Layer 6 of a small transformer language model trained on English Wikipedia (9 layers, counted from 0, width 128).
Take only the direct path to the model's output, skipping the later layers: a vector added to the residual stream pushes a token's score in proportion to its dot product with that token's output vector.

Output vectors of the tokens that the questions are about. A number n stands for n times 0.0031.
"pts": 115 71 -50 209 -227 -212 129 179 -204 19 -73 -109 141 44 146 168 113 87 -137 14 -18 146 51 -151 67 38 -52 160 -70 5 126 74 -103 -77 145 -127 -145 84 -218 -100 220 -75 -166 115 -156 -195 -201 -360 233 74 23 -135 -181 -53 0 26 -213 -210 -246 -12 -248 -17 -40 -22 -47 -65 -18 123 33 -33 63 -15 152 118 -166 -199 79 168 91 -88 225 -19 -100 -252 394 234 299 184 -172 95 -101 -64 134 -86 245 -23 0 -185 60 -39 -69 33 -33 -250 353 0 37 -35 -137 207 58 53 84 -28 254 83 -104 -26 47 23 118 -59 -200 -15 -114 156 -301 142
"ation": -98 74 112 194 -116 -199 -148 225 131 123 -40 204 -84 -17 7 79 -139 89 -110 46 -111 -86 43 -34 9 -135 -57 13 -46 4 -246 112 -93 -124 -163 -167 -117 -41 -118 105 -11 -96 -11 182 -52 158 37 -167 -4 83 137 255 -18 -28 -125 122 11 -25 -76 -51 -25 223 18 -218 31 -169 -45 81 101 0 28 -158 -126 17 -91 80 196 -119 61 -54 -90 -298 -166 82 136 -35 91 -200 -179 105 322 -43 -94 84 242 127 13 -54 -7 -57 -160 48 7 100 -27 24 -62 159 -48 -17 48 -44 -18 148 -224 -65 -28 36 -106 -257 35 189 -177 -20 7 -4 293 -260
"cher": 76 -36 -73 -54 -185 -136 242 174 35 77 -79 -118 49 4 -91 59 31 46 -38 -71 68 116 28 -35 150 -79 0 -116 55 245 -88 156 -306 81 -38 -94 14 -186 -114 108 -4 118 -112 172 204 214 77 -22 69 71 -20 215 -53 -98 282 64 -87 -201 -82 -73 115 69 16 -95 138 -74 105 166 116 -16 -278 56 27 50 -280 -192 51 34 22 -93 -50 21 -144 19 -108 -150 -86 -269 10 194 -319 -174 -224 -37 -130 -219 101 -124 166 -301 -118 65 -49 -154 77 -12 5 185 53 79 78 64 -68 -96 169 179 14 178 -73 79 134 43 -23 -5 117 197 67 -63
"ing": -141 -131 125 -135 275 -219 -54 288 8 70 -185 13 58 -22 31 14 -91 -96 68 18 76 -125 65 47 -219 -158 -182 114 97 -222 181 87 66 0 -100 -112 -13 -134 -21 24 -90 -95 84 95 -34 -10 77 24 -142 94 0 -50 -109 -250 -44 -122 134 -49 -11 31 29 -171 -5 152 48 17 -39 67 51 11 -131 -178 -144 107 -75 -43 -139 38 140 42 64 -82 -46 -204 -94 35 149 -196 -80 -60 129 -52 107 169 86 -73 -67 -19 -27 203 129 -144 -111 -9 120 48 -209 114 247 -7 119 -213 -27 15 -222 24 -34 131 51 -46 -16 -42 -88 14 -94 -35 -222 -132
"hen": 90 40 84 123 -9 -248 51 54 71 152 55 -102 29 2 -129 -171 -102 35 -8 52 24 5 22 294 53 12 52 -127 65 -9 101 114 8 204 -7 -45 19 -116 -83 -221 81 -17 -37 150 260 -191 460 33 105 167 39 170 87 -130 371 173 191 -236 77 -19 -60 -80 -20 -289 -62 223 124 -77 57 10 -32 239 -80 87 -114 -167 -160 -199 161 7 -47 -123 38 -29 127 215 91 0 -355 -98 -67 -37 77 117 212 168 -245 -52 -145 93 -152 123 147 -222 104 -55 293 162 51 -4 273 -87 -41 322 76 -16 -69 45 275 22 29 -9 30 6 -74 -38 135 -105
"ince": 72 35 -218 -66 62 -106 27 -292 61 35 -54 -134 -28 11 -12 17 91 -11 -154 131 -176 -167 60 190 137 38 106 -39 -68 -65 54 164 -20 37 126 -132 83 0 4 -216 12 -3 239 189 120 -70 18 -88 12 0 130 269 0 -188 -108 183 -191 -90 88 123 247 35 -14 -65 174 91 209 -66 -43 -19 0 64 14 58 -115 -159 -165 -68 -111 -17 -366 18 -271 -103 133 99 -28 -140 -73 -67 -110 4 -71 0 -148 -301 -14 -101 -83 -32 -190 220 11 -335 139 23 335 0 -15 185 -118 -134 -129 -4 20 -88 -200 99 156 -233 -51 -267 170 50 -151 152 -168 54
"'": 90 70 -35 33 15 -53 -47 -99 120 -22 50 118 221 -26 -195 40 -35 -13 100 -54 65 -94 -198 29 -8 -56 88 -156 -102 170 85 23 74 -78 -61 3 -16 151 112 7 -152 -129 10 54 -61 -7 -157 48 -56 -239 -65 -81 -62 -19 67 0 334 -101 -23 6 82 70 98 -81 153 -323 61 -92 -129 4 -91 -267 -155 -188 -152 -60 73 62 68 31 -10 15 107 11 11 180 103 48 178 25 -195 -91 20 144 7 -78 -221 -51 -149 138 -135 -126 78 -104 -199 -43 -112 -197 23 13 108 -80 255 41 81 -130 -11 109 -41 -153 93 -161 100 95 -102 166 68 238
"aged": -31 -45 39 89 60 271 218 208 -34 -150 -56 48 -222 14 -101 31 -73 102 126 -291 -3 -199 -201 -78 -25 -80 57 234 119 -135 -17 116 13 74 50 -67 -8 99 76 4 234 -153 -112 192 334 101 -29 46 124 96 57 -191 13 -55 117 83 -114 69 -170 124 175 289 -55 115 280 8 -252 180 9 -12 -222 -53 -207 -60 -27 171 -71 151 -136 -122 -71 -477 -196 146 -107 175 113 -4 -23 182 -164 186 0 71 -128 -77 127 411 95 -218 -85 -63 134 -104 -27 24 228 -118 24 -225 91 -165 134 -130 -123 -33 -64 116 9 -274 -20 -196 -134 20 30 62 -33 191
"eter": 45 -20 -68 -140 -187 162 -150 73 124 -185 -132 -81 59 11 127 -138 42 -28 -15 74 113 61 -240 -7 -152 -78 -80 33 -12 -25 0 32 -34 214 -84 -41 91 92 -64 -147 163 -44 11 177 -4 -82 -25 -111 188 -154 100 67 -48 48 -246 51 -318 18 -203 246 -161 129 -23 -68 128 153 -115 -168 -8 -16 -98 -21 -131 -149 -109 4 51 71 18 -6 -130 -37 0 231 245 56 -155 -44 -108 76 44 -101 -30 -89 -39 121 78 -97 -280 -236 -266 12 56 -37 41 12 -4 -95 150 309 60 -71 -215 -297 58 -228 -9 37 -128 -105 79 180 76 33 17 8 -169 214
"ior": -24 67 -42 300 -109 -101 -54 -175 98 205 -29 -46 66 2 15 126 -95 -69 -37 12 -34 96 43 38 87 -194 -25 95 70 47 136 -13 -26 -157 62 158 -111 -116 37 117 -18 -34 -4 231 -135 -18 -21 -265 83 -62 12 -439 -152 -112 4 -25 -220 -162 -24 -24 117 72 -56 203 124 200 0 13 63 13 131 190 101 32 -163 180 62 -4 178 -25 136 -143 107 -45 -130 -25 148 -118 -262 -126 -12 218 -355 30 74 -200 -52 231 -22 101 -207 34 132 -105 7 52 -143 -269 -70 -46 -91 -30 -55 -59 163 -48 -62 -109 -12 70 111 -119 -42 151 -155 93 95 45
"\")": 33 44 148 44 -306 10 311 -139 152 -132 -145 189 68 0 -23 113 125 0 23 -9 -246 0 134 25 5 13 0 136 -24 373 18 201 -74 159 19 58 -98 86 -174 152 124 -142 67 230 -20 61 -257 175 5 -161 38 -230 -41 245 97 8 32 -26 -302 -83 -92 -158 9 -243 63 -22 131 -31 -34 -18 180 195 -183 -47 -324 -42 -57 319 128 -165 -218 -204 -56 -115 67 -129 -131 40 12 79 0 -237 -148 -289 33 -23 -216 -93 4 80 147 -34 161 -231 13 56 76 -167 -205 160 355 59 289 -58 49 -90 -124 -62 -107 33 -236 -239 33 -184 165 139 -282 -176
"ile": -24 4 -109 -153 -24 -125 -12 49 -51 96 49 -258 -235 -13 37 -27 -57 110 147 42 6 -26 -4 14 -78 -129 -7 185 -62 -122 252 56 -183 -133 112 114 218 120 -7 -146 -29 -6 58 191 41 117 92 -88 34 -353 183 152 185 -48 142 182 -145 114 161 -7 -97 43 -117 -11 -67 130 27 -21 231 3 146 -38 49 95 -105 81 -127 111 -7 37 70 114 -171 116 -51 14 -173 -135 -77 11 20 150 17 23 387 203 -30 67 -360 -32 165 12 -65 -107 -17 33 -66 -78 101 274 -73 -93 -88 -224 -57 -160 -59 94 -127 46 49 42 -19 8 144 -55 -113 -57
"ael": 172 -33 36 325 -68 -420 -85 -78 -123 34 152 -55 -141 16 -116 99 9 232 -53 -79 69 -152 85 -189 249 -122 -78 226 -51 30 108 161 -144 228 86 -141 37 328 148 -145 272 169 -280 221 191 -132 -156 44 94 -114 55 -183 -209 125 166 189 71 0 44 118 -26 -39 -49 135 48 192 119 -252 207 2 -112 312 -58 194 -122 41 -79 79 -65 -66 46 39 174 86 -38 59 -88 -229 8 46 236 36 124 -201 -56 -90 98 121 -156 61 -233 -11 195 81 8 62 -101 -158 -25 4 0 -80 212 -416 -78 -79 -183 -31 272 -70 -73 -69 -32 -70 -233 -81 -307 148
"es": -23 176 -106 -100 67 -55 32 288 17 132 87 88 207 -16 51 -125 -202 -101 126 -49 165 51 46 -23 -114 112 -189 -22 -98 78 286 -70 4 -59 -118 -132 67 -89 207 270 140 -115 4 104 115 -14 -221 68 -87 7 -156 91 101 -19 -81 -113 94 -136 24 -103 101 21 89 22 120 -159 -141 -133 65 13 131 -196 22 134 -181 21 -30 44 -207 80 -98 20 7 11 122 -85 36 75 -65 30 -4 -32 67 -64 211 132 -192 106 -84 203 177 48 -70 -101 40 -9 -22 -72 61 -137 51 -232 -97 -306 -70 146 80 88 73 211 88 41 -129 -10 -157 -155 -202 227
"mit": -12 73 -70 -18 62 182 136 187 -101 -74 -176 -68 19 1 -65 135 151 -4 87 -226 90 255 -16 88 137 -165 -89 257 28 134 -182 113 58 47 140 72 -142 140 23 -124 63 -64 -150 189 38 -69 -65 -83 77 94 47 128 95 -49 -69 10 -110 242 4 91 177 51 -29 -81 195 138 -82 141 181 -19 -25 -164 153 119 -63 57 28 -93 -33 53 -82 -75 188 185 218 90 121 75 233 62 -296 41 -93 -13 -99 15 181 133 -85 -281 -140 19 173 -3 21 91 246 72 4 -14 -75 -103 -4 -105 -63 -154 -49 71 208 123 -99 -313 148 42 -17 423 -26 219
"ider": 73 -63 -168 -61 26 -39 115 211 -9 -68 -48 -63 55 11 -154 88 -56 -29 161 99 39 -158 -225 123 -96 -63 -92 80 -128 -152 -136 71 -183 8 135 82 85 31 -48 -237 -11 -40 19 220 74 -68 147 -129 -28 89 122 228 -314 -267 164 131 -154 -137 -167 90 154 57 -92 139 -34 77 -53 -118 25 -8 151 272 186 -56 108 209 -148 -75 50 16 -133 -52 -37 276 -54 -7 -31 -230 121 218 -371 -174 -220 -3 16 -88 -41 187 115 -4 -105 49 150 -286 77 133 -14 167 -55 67 185 -4 66 167 -65 116 -138 100 165 16 53 -251 -32 51 -234 125 -23 -78
"ive": -6 285 88 167 -16 12 -13 70 208 146 -204 -199 -266 11 83 -65 169 56 -150 -299 -105 -275 -12 -7 114 -146 -124 7 -198 -43 -192 112 11 -70 -76 -82 46 101 -140 -119 -172 -108 19 129 170 134 -188 -235 -84 -26 -12 -36 -214 -142 -4 183 238 -109 -226 145 67 124 -169 95 48 -74 -58 -78 -24 -2 -87 -175 86 68 -62 218 169 -34 117 81 163 12 117 -61 -28 103 -109 123 34 -54 -73 41 79 -160 272 -184 -118 -4 -59 -11 92 -50 60 -99 28 -37 -23 0 131 115 7 -132 -131 -272 -88 52 49 -7 137 24 -50 -295 -104 -47 10 -17 -175 50
"rough": 46 -117 -74 -125 97 -115 300 -222 75 -153 27 -115 -85 9 -301 70 -29 30 174 -123 7 -38 -180 -64 232 -84 -4 110 196 143 -124 -41 94 -92 -119 -133 -326 177 -327 84 138 -205 36 227 63 124 156 133 66 -72 -113 -43 -381 -258 138 -100 20 -94 141 -7 151 125 -235 -74 130 0 25 52 22 -16 116 96 -57 73 -197 -42 76 194 51 -50 34 -142 0 70 0 80 56 -221 -62 167 4 66 -127 -32 72 -74 282 87 -51 162 -289 97 57 -125 -71 67 58 50 72 4 -145 208 4 17 126 -128 -148 -44 -126 -119 -64 -17 -175 -123 65 157 -160 274

Each question shows what one neuron of this layer's MLP adds at an activation of 1. A number n stands for n times 0.0023.

n72: 47 -40 -67 -27 -17 68 0 100 -18 53 25 43 16 -140 12 61 -18 -260 -4 13 14 70 76 -49 118 -55 -92 -103 -35 -99 69 -44 -6 -16 -41 -17 -49 16 193 -91 43 17 -57 -40 51 -119 104 -11 -32 -16 -12 98 26 76 -22 159 -2 -85 -36 -31 15 18 90 13 -64 151 59 -47 148 155 14 41 60 18 -68 -37 -108 -18 132 39 32 -71 -51 51 -42 -130 -30 65 105 46 -17 -105 23 137 79 -64 46 -44 59 46 0 86 43 0 17 43 93 -4 105 18 75 -36 52 2 68 -85 23 109 -11 -22 -80 -64 -18 -3 -4 -45 -89 107
Which of these tokens does it push up most? "hen"

n37: -120 45 18 50 -68 38 53 114 -98 -102 -38 -2 -56 -138 55 124 -142 105 27 -48 109 -106 -70 -86 45 40 -68 54 -28 36 16 58 -14 20 32 19 18 150 59 44 62 108 -26 -148 30 -39 -61 112 -52 -6 82 -151 -20 22 -30 -44 29 68 -63 -46 4 5 51 47 16 -61 -143 42 -54 150 19 22 72 14 -45 49 36 5 -4 -47 91 -18 -77 44 52 -21 9 -12 71 41 -26 101 84 35 -25 -17 54 108 -30 -111 -79 16 -19 -27 35 -55 81 -182 28 -41 -95 -56 -36 -144 29 16 -61 2 2 -48 62 -148 35 -86 -48 -117 -94 -116
Which of these tokens does it push up most? "aged"

n19: 242 64 65 -161 104 -21 70 27 25 160 4 52 -54 237 87 74 79 47 -93 44 -7 -64 -44 72 37 74 -68 -62 -37 54 -4 67 15 78 -98 18 69 -19 77 -33 21 65 -42 -31 117 42 46 82 -34 -21 8 -123 -57 165 36 85 -19 31 144 -40 77 66 24 4 -105 33 -21 73 -71 -90 -45 36 -149 35 -48 -68 24 41 -18 14 73 10 -76 -27 -49 -55 114 49 115 -41 22 -35 58 -9 -81 62 36 -90 6 110 41 -36 126 44 50 101 -135 64 -63 52 -57 28 -81 51 -43 81 46 -192 -49 -83 -115 9 -42 -11 -54 65 -26 -34
Which of these tokens does it push up most? "ael"

n94: -34 -78 76 39 100 -95 50 -79 -37 102 -40 -39 2 -173 -58 65 7 -75 61 -104 13 84 -25 31 -4 -10 26 -15 4 79 -72 84 -19 80 -4 -127 17 -36 35 -20 -7 94 80 -48 4 -46 137 39 76 61 71 8 -22 45 114 -111 -22 -26 22 83 -44 -40 -27 -36 41 -14 47 27 -11 120 62 -90 84 56 -48 -155 -51 10 -20 -51 -10 -39 -50 34 -34 -45 27 -96 117 -80 72 88 83 32 63 -66 111 48 146 -102 104 59 4 -34 -70 -107 -85 -37 -56 11 -12 -28 38 2 -98 -103 -31 28 -56 -53 -69 8 -22 154 42 -89 13 -10
Pushed down most: "eter"

n115: -78 -77 -62 83 -39 -23 0 47 11 37 -13 40 -75 -36 -63 -80 76 -8 35 39 -55 -45 4 -83 36 -91 -51 128 51 20 36 -19 10 -3 -23 72 132 -38 -41 54 -39 -18 -38 -132 -4 -5 -20 -46 -59 5 -30 22 5 -31 -67 8 24 -49 -66 -22 28 -53 -23 -31 17 49 13 -20 72 116 -73 -26 -73 -62 8 -34 40 -11 71 -75 66 -2 -13 0 84 21 76 -53 -5 73 -62 -5 -33 31 -60 -57 25 115 -23 -35 73 -28 -116 -47 48 -4 108 56 11 18 99 11 -63 -116 105 80 13 -76 2 124 60 48 -46 -55 -19 -97 12 -100
Which of these tokens does it push up most? "cher"

n266: 145 63 190 155 57 5 120 -91 -50 -30 -35 -107 -89 -56 -55 16 -55 -2 -86 -20 -11 43 -68 55 -2 -12 -65 -19 20 -43 -56 15 0 -146 48 10 -124 48 -8 -38 17 51 46 -42 55 -32 42 5 51 15 -103 -42 66 2 95 -98 -52 15 -51 46 2 135 -32 -70 -144 63 -81 8 -84 148 -24 39 -2 96 -68 -12 12 -12 18 72 4 13 15 22 17 160 -14 -70 -38 -79 -16 136 45 8 -26 -33 38 7 -35 -46 72 30 -20 -123 24 -51 -41 54 2 -56 -117 43 -17 27 35 -56 98 -64 -34 -75 124 -87 -42 -39 -94 20 68 21
Which of these tokens does it push up most? "rough"

n20: -131 -158 25 9 -35 53 -21 -65 10 -122 -16 -45 -107 -67 -54 -57 62 92 34 -3 -42 47 62 42 -4 85 -10 -51 29 2 -16 -5 -54 178 14 -25 -18 -13 107 52 -34 -106 61 -208 6 -7 7 -72 -111 -134 -105 -34 45 29 16 -47 19 -91 -54 -14 50 -56 37 38 -108 -4 -20 7 -15 315 -12 -29 -2 9 49 27 -84 -53 88 12 -116 -23 -34 21 56 -27 48 -23 -6 0 -78 30 -34 -85 -76 -60 -58 -59 -55 -78 -2 82 -6 -122 79 79 -16 -39 35 29 -6 124 -76 20 3 -49 72 73 16 -4 11 26 -43 51 5 34 2 -43
Which of these tokens does it push up most? "ince"

n163: 108 0 -18 2 16 -8 -101 44 -77 -20 31 78 19 -77 -3 -158 25 63 46 -87 35 7 54 8 -22 34 23 23 43 -17 43 -90 -57 0 -84 22 -87 102 -75 -117 96 -9 105 -178 162 67 -86 28 43 78 50 -46 28 -102 23 -117 -16 -23 147 -4 22 -9 24 30 -10 14 71 20 -71 -3 23 -44 -17 48 -8 -83 46 68 -82 11 21 103 -38 -25 -12 63 109 -21 17 -42 -101 -21 111 4 23 5 -24 14 -20 30 61 49 -30 -58 19 -9 -5 -66 70 71 29 -52 -8 7 -16 -34 110 17 30 -2 -99 30 5 -62 23 7 7 -92
Pushed down most: "ior"

n126: 92 -20 11 -97 -50 0 -25 -93 30 -6 -42 -27 64 -36 5 -73 2 2 51 -46 101 88 11 75 -58 72 -85 11 -58 -3 -43 -2 37 -11 19 -47 -91 44 -49 7 75 -21 -16 27 -61 -17 -70 24 41 -30 -52 -80 -42 27 -39 -57 -58 -45 19 79 10 27 190 -17 0 20 -26 10 82 115 -24 27 -64 -60 -140 138 -125 -13 31 96 -2 -97 -32 110 39 3 -51 -20 20 -67 -32 14 46 -36 -33 3 45 -27 -18 68 19 27 -2 -50 91 -26 47 48 -23 85 38 -47 -40 -13 -31 -49 180 16 86 -60 -5 84 -48 -81 -8 7 11 -18
Which of these tokens does it push up most? "eter"

n181: -97 -31 51 -32 -112 -34 89 27 46 22 141 16 71 -112 -70 -145 34 71 -31 -45 -25 -61 -28 14 20 18 -96 -52 21 -75 63 73 0 33 26 35 -13 -28 76 -48 92 12 -66 -37 55 40 29 -33 -68 39 -39 27 36 124 -27 -39 -175 89 -47 -61 8 13 21 -2 49 17 50 78 124 -30 -198 48 15 90 -47 59 -19 -96 193 -34 23 81 18 84 -35 83 2 36 -39 8 2 108 16 60 -47 -23 -18 -15 -15 -11 59 19 -25 0 -19 68 54 -7 31 81 65 -7 -19 -20 25 -43 40 0 -45 -100 29 -97 -84 -19 151 6 2 100
Which of these tokens does it push up most? "aged"

n16: -25 -98 -57 -2 25 -55 4 0 -187 12 70 -6 -54 51 124 35 -2 143 50 66 -86 -43 0 39 -19 -61 -5 64 -20 -81 10 109 -20 144 -2 -91 -69 -2 -40 27 53 -16 -35 -113 -18 97 -15 98 -68 65 -25 151 -66 11 -134 -41 -37 -76 89 -16 -73 47 55 28 -92 88 6 2 -110 -126 -27 -6 -71 76 -4 158 86 -57 -174 -152 -29 29 -48 -32 36 -74 30 -71 102 102 -50 83 -87 -78 65 21 -53 -4 94 4 -150 -60 -39 54 -100 -88 122 -38 -39 -97 73 -86 70 -28 25 -17 91 -106 -136 -110 -112 -64 89 -101 73 2 -22 -142
Which of these tokens does it push up most? "ation"

n71: 88 -32 157 16 -123 -18 17 -2 32 91 68 -28 60 -56 -6 33 -41 -23 5 -24 10 -68 -40 122 -41 103 40 -140 140 24 -87 -18 32 18 -45 -42 -33 36 56 23 -2 37 -4 -23 -100 -34 -63 14 -57 -69 43 -36 9 66 57 -94 -18 69 -23 58 -113 139 -76 15 -82 -7 64 -126 -17 113 91 -44 4 113 12 -60 -29 23 -31 70 26 -51 -34 86 -71 -108 -17 21 -78 -25 -27 -6 -78 55 2 5 -4 -44 63 -65 -57 28 -35 -66 -67 74 -39 4 -77 -36 -81 24 -4 45 -17 -31 -5 18 16 -142 -121 -47 -25 139 60 76 38 65
Pushed down most: "ing"

n86: 179 71 78 77 -27 -61 2 -54 -78 -46 93 19 -22 28 2 32 -40 -189 -29 -28 69 137 -50 -110 -131 112 -57 65 57 7 -32 -44 42 57 -123 41 43 -28 -115 -25 -254 23 145 -43 -7 65 60 -56 -116 -15 -76 0 -100 -108 -23 56 31 95 9 -61 -5 71 127 -89 15 -55 99 -149 36 -63 85 -92 44 121 38 -103 97 63 52 72 70 27 -13 -39 9 -65 12 -22 91 26 -66 59 -107 -99 13 44 71 -55 138 36 -22 -92 -30 -76 87 -102 7 -109 48 -78 9 20 -58 -41 -19 69 138 56 -59 -136 -13 64 62 22 -15 41 -13 121
Which of these tokens does it push up most? "'"

n127: -161 -18 15 -8 65 33 77 -64 200 -8 -12 35 -54 -86 -77 5 6 30 6 50 239 -37 -38 -23 44 -79 -45 -19 -71 67 -25 16 103 -38 14 -122 -62 -34 9 143 74 36 16 108 27 60 25 22 34 15 63 -208 -84 -166 29 -55 6 -44 25 19 113 -23 -11 -70 -122 20 2 9 46 150 41 -66 -112 -56 18 -93 -11 14 38 160 22 48 112 -67 6 146 58 -18 -59 -9 -157 -87 92 111 8 47 55 0 -36 74 -111 -83 -23 24 -53 -45 32 -104 43 -19 -91 -30 -139 -4 88 -19 -82 58 0 -55 -46 20 -27 -190 -178 43 28 23
Which two tokens does it push up most, strongest first? "rough", "'"

n290: 121 135 70 60 118 59 -51 -32 -44 22 16 -16 31 82 19 -104 -79 -33 5 -203 -24 11 47 -36 -82 160 0 -14 -46 12 -127 60 7 -9 -168 -88 -57 33 22 94 106 -216 46 -9 13 -2 -181 95 17 -2 68 2 47 37 -59 -104 -34 123 -140 182 80 58 30 145 68 7 -190 14 -42 58 -110 -40 -180 -96 -31 -104 -10 -63 -32 -148 0 58 5 87 28 25 56 -37 -213 49 -4 47 -38 96 32 -11 -2 62 -24 -92 -87 -143 25 92 24 91 38 -18 -48 -81 25 -141 -130 -88 -45 -57 -39 -10 -10 28 -20 -73 -138 -18 -148 -37 -12 -26
Which of these tokens does it push up most? "aged"

n292: 26 -28 166 -58 -68 -62 4 68 -88 48 -70 28 15 -23 -17 67 -26 120 70 -67 -92 -70 54 -8 167 -74 -15 -12 195 19 -93 -52 -70 37 -11 70 37 23 -15 -61 -95 57 -134 -131 55 -149 84 10 30 -56 -12 -73 31 -71 -108 43 -32 -8 -142 129 52 62 53 75 -51 55 -2 0 -75 54 32 48 44 -103 -31 -18 31 43 46 18 2 -24 -42 13 -27 -41 43 -109 -2 31 75 -125 106 -9 -66 74 -21 32 4 76 -70 -81 77 101 160 33 -129 128 79 -48 -29 12 46 -120 124 14 16 -23 72 21 6 74 -53 -181 54 -13 102 18
Which of these tokens does it push up most? "ael"

n280: 8 -21 72 -155 72 -12 -44 -14 -56 -12 -53 16 95 -52 -97 34 -15 8 -10 11 -25 -5 -42 24 57 -56 -19 26 15 -69 28 74 -17 42 -21 37 52 -30 22 42 -58 77 79 -238 -56 -59 46 20 -10 -10 29 9 -61 20 -13 3 10 41 -4 15 -47 33 68 75 -31 -44 -40 27 57 -22 -78 -23 -82 5 -113 124 -3 -100 -63 -50 -16 -60 18 16 -127 -12 -99 17 50 -25 -70 31 -19 74 -44 19 8 46 43 102 -6 -9 2 119 86 -46 30 18 53 78 -95 35 32 100 -46 -62 87 48 114 42 -36 67 2 17 37 113 -32 -99
Which of these tokens does it push up most? "ing"

n244: -39 -63 -12 4 -74 -57 14 19 71 86 73 -4 21 -92 -41 -26 57 -44 21 -84 28 35 32 -26 -39 -64 61 89 -59 -49 -16 8 36 -49 -149 16 80 -8 -70 22 28 21 25 135 44 13 63 -57 -2 2 115 -52 -33 3 26 -14 6 -22 -114 -100 60 28 -35 -31 -16 25 17 -18 34 -12 -21 -3 -23 77 44 0 55 -28 26 -18 19 33 31 22 65 133 24 20 -82 46 8 -92 -9 44 78 38 20 59 -26 -20 47 54 -21 43 -33 -94 62 6 56 -46 21 -17 -17 -17 106 95 25 0 80 116 60 48 -57 -37 31 69 -69 -38
Which three tokens does it push up most, strongest first? "hen", "pts", "ive"

n197: 3 36 -16 112 114 -39 38 91 -106 -45 49 -58 -14 37 10 162 82 40 28 6 -84 70 36 137 64 32 62 67 9 -89 4 36 -81 -76 -13 -132 23 -71 69 40 38 -43 11 -217 -56 61 26 55 -115 122 76 -46 -58 86 -122 53 126 -2 13 107 15 118 49 -17 29 23 -39 57 -13 -83 20 -53 -83 147 -38 15 -12 -70 -19 -9 66 64 83 -49 -146 66 -42 8 38 77 8 -114 59 21 -125 -35 4 -92 -26 71 17 27 -13 60 -42 -59 -33 -47 -56 119 110 57 -164 63 -17 -57 197 79 18 47 -23 10 -44 90 6 -36 -16 94
Which of these tokens does it push up most? "ing"

n155: 72 52 -3 -10 6 -41 -5 -82 96 -32 -85 47 -64 -19 0 101 -42 -248 166 141 -116 -56 -91 -64 78 -25 48 23 83 -51 75 -57 -66 0 -77 51 -51 21 0 218 -96 -183 23 14 28 17 37 -60 -36 -53 -56 3 31 -55 -3 -3 0 50 -73 -195 -54 104 -3 -45 33 27 -146 53 17 39 -157 -94 -131 184 186 -6 -19 -163 154 -57 -75 -5 -10 -157 5 -53 60 80 88 23 -27 70 125 28 -98 54 109 -50 -37 -167 -178 -18 118 -39 27 -18 3 -132 178 -49 42 -72 221 -83 97 -51 -44 -232 128 -45 -33 60 92 -112 -106 -92 59 -187
Which of these tokens does it push up most? "aged"

n73: -33 -55 21 -14 238 28 30 113 97 -8 -30 -64 -103 -87 -60 -105 25 26 -43 46 13 35 38 -14 83 -21 73 11 38 -111 37 5 -52 -47 -35 25 118 -15 -71 71 -2 2 -48 -69 58 -50 49 87 -15 172 23 -4 76 -11 -2 5 -51 64 42 -22 -52 -5 2 33 9 114 16 -15 -78 -30 -5 0 37 56 54 4 -71 -48 61 -27 -114 -27 66 -111 131 17 84 0 -109 -108 7 -95 63 -28 -124 -9 -53 -23 78 4 65 16 164 6 19 -55 12 60 64 5 0 14 -108 -35 5 15 -23 59 98 100 21 84 31 7 34 -40 -7 -4
Which of these tokens does it push up most? "hen"

n315: 49 -82 -87 -4 -56 -8 -83 44 67 -39 82 -32 -57 30 -48 -6 30 -114 -46 94 -27 -129 93 -35 -14 76 -21 -12 -4 64 173 55 -35 12 60 -60 51 -38 -24 -13 -47 10 132 46 33 -19 34 66 -65 -69 2 7 68 87 14 -7 -66 -92 -32 38 57 -36 115 -8 -22 121 -20 118 13 77 2 40 -54 -20 -74 17 -7 0 23 35 73 7 -25 -4 -70 -70 31 47 44 -4 -7 32 30 0 -62 66 -40 -158 112 32 -63 -30 -52 72 -179 7 -14 21 -67 67 8 -133 -53 141 -19 63 12 -31 8 -4 -9 56 -48 -69 33 -46 67 -43
Which of these tokens does it push up most? "hen"

n199: -49 12 71 -28 5 26 9 86 -46 -31 -121 -66 -172 -21 10 60 75 -67 -64 53 35 6 -39 21 -20 -25 51 112 -44 -46 -18 32 -100 -53 103 -66 -66 57 -24 46 54 34 -33 -152 43 24 57 31 -72 24 -10 -35 -25 -110 -12 -80 -50 -48 110 83 34 -107 154 -6 94 -12 -27 0 11 -8 -5 44 -19 -31 -31 -25 62 37 30 16 58 128 24 -95 -20 3 28 -16 -91 14 -59 -48 78 75 7 74 -62 53 -42 15 32 -15 -16 92 57 -42 20 -41 52 92 12 19 43 -42 11 -17 -43 0 90 -10 -12 34 23 -79 -75 -77 -103 5
Which three tokens does it push up most, strongest first? "ing", "pts", "ael"

n28: -41 42 -46 -19 3 -12 25 -41 40 25 -57 -2 -110 -179 -119 -54 9 -85 24 -38 -39 -20 113 17 122 0 -7 82 59 95 52 -55 20 52 -17 5 -81 -26 -15 -47 -14 3 65 -137 43 -2 -16 -57 -41 -10 23 93 -5 6 -60 6 42 -68 72 28 -15 -18 166 33 28 91 -76 2 19 292 -11 -42 53 -97 -60 -120 18 29 12 50 -8 19 9 54 29 2 -68 -5 -20 -42 13 -21 12 -7 55 -47 -5 10 84 18 6 -50 -82 51 22 100 -45 3 -24 55 -21 84 152 53 -23 -94 23 10 -58 21 7 -7 37 -63 69 -44 44 -47
Pushed down most: "aged"

n133: 31 64 20 -27 98 74 27 -40 -91 47 -64 -2 23 17 -6 4 -68 15 -51 -67 6 16 -33 11 67 16 34 -66 67 -54 -79 144 52 7 213 -142 15 -112 -8 -42 -9 122 70 -58 -44 12 17 -62 -40 -4 29 -8 58 15 -82 -9 22 135 28 -41 -92 22 111 46 -56 23 15 -102 28 96 -9 -9 16 38 39 12 -4 29 -137 -16 -67 90 -40 -107 -49 29 -27 27 48 39 12 -2 145 -61 -129 -20 34 0 32 71 16 42 -102 -56 -16 -92 146 35 62 76 -28 70 0 81 -18 -57 -77 -19 33 -100 -18 -60 157 130 48 42 116 92
Which of these tokens does it push up most? "ince"

n83: -19 15 -14 9 -129 9 -105 -97 -5 57 -143 -140 -88 -40 -55 -76 -52 -17 -45 41 -175 -9 161 51 -24 64 49 52 -59 64 19 80 80 -103 -73 -52 20 -86 -50 -97 -36 -111 -34 119 41 162 -36 11 -13 -44 -21 28 113 -26 -154 56 -19 5 95 48 80 73 130 -2 47 -160 345 0 -25 -20 -7 -41 137 101 -118 111 -73 13 -120 50 119 19 -125 20 -7 -139 21 15 -100 60 95 123 68 162 88 77 17 7 44 -27 20 11 -70 -163 -60 35 -37 -104 134 95 -47 -16 -57 -39 -21 -7 -143 -37 -59 122 -13 -40 -2 68 161 -43 100 63
Which two tokens does it push up most, strongest first? "ile", "ince"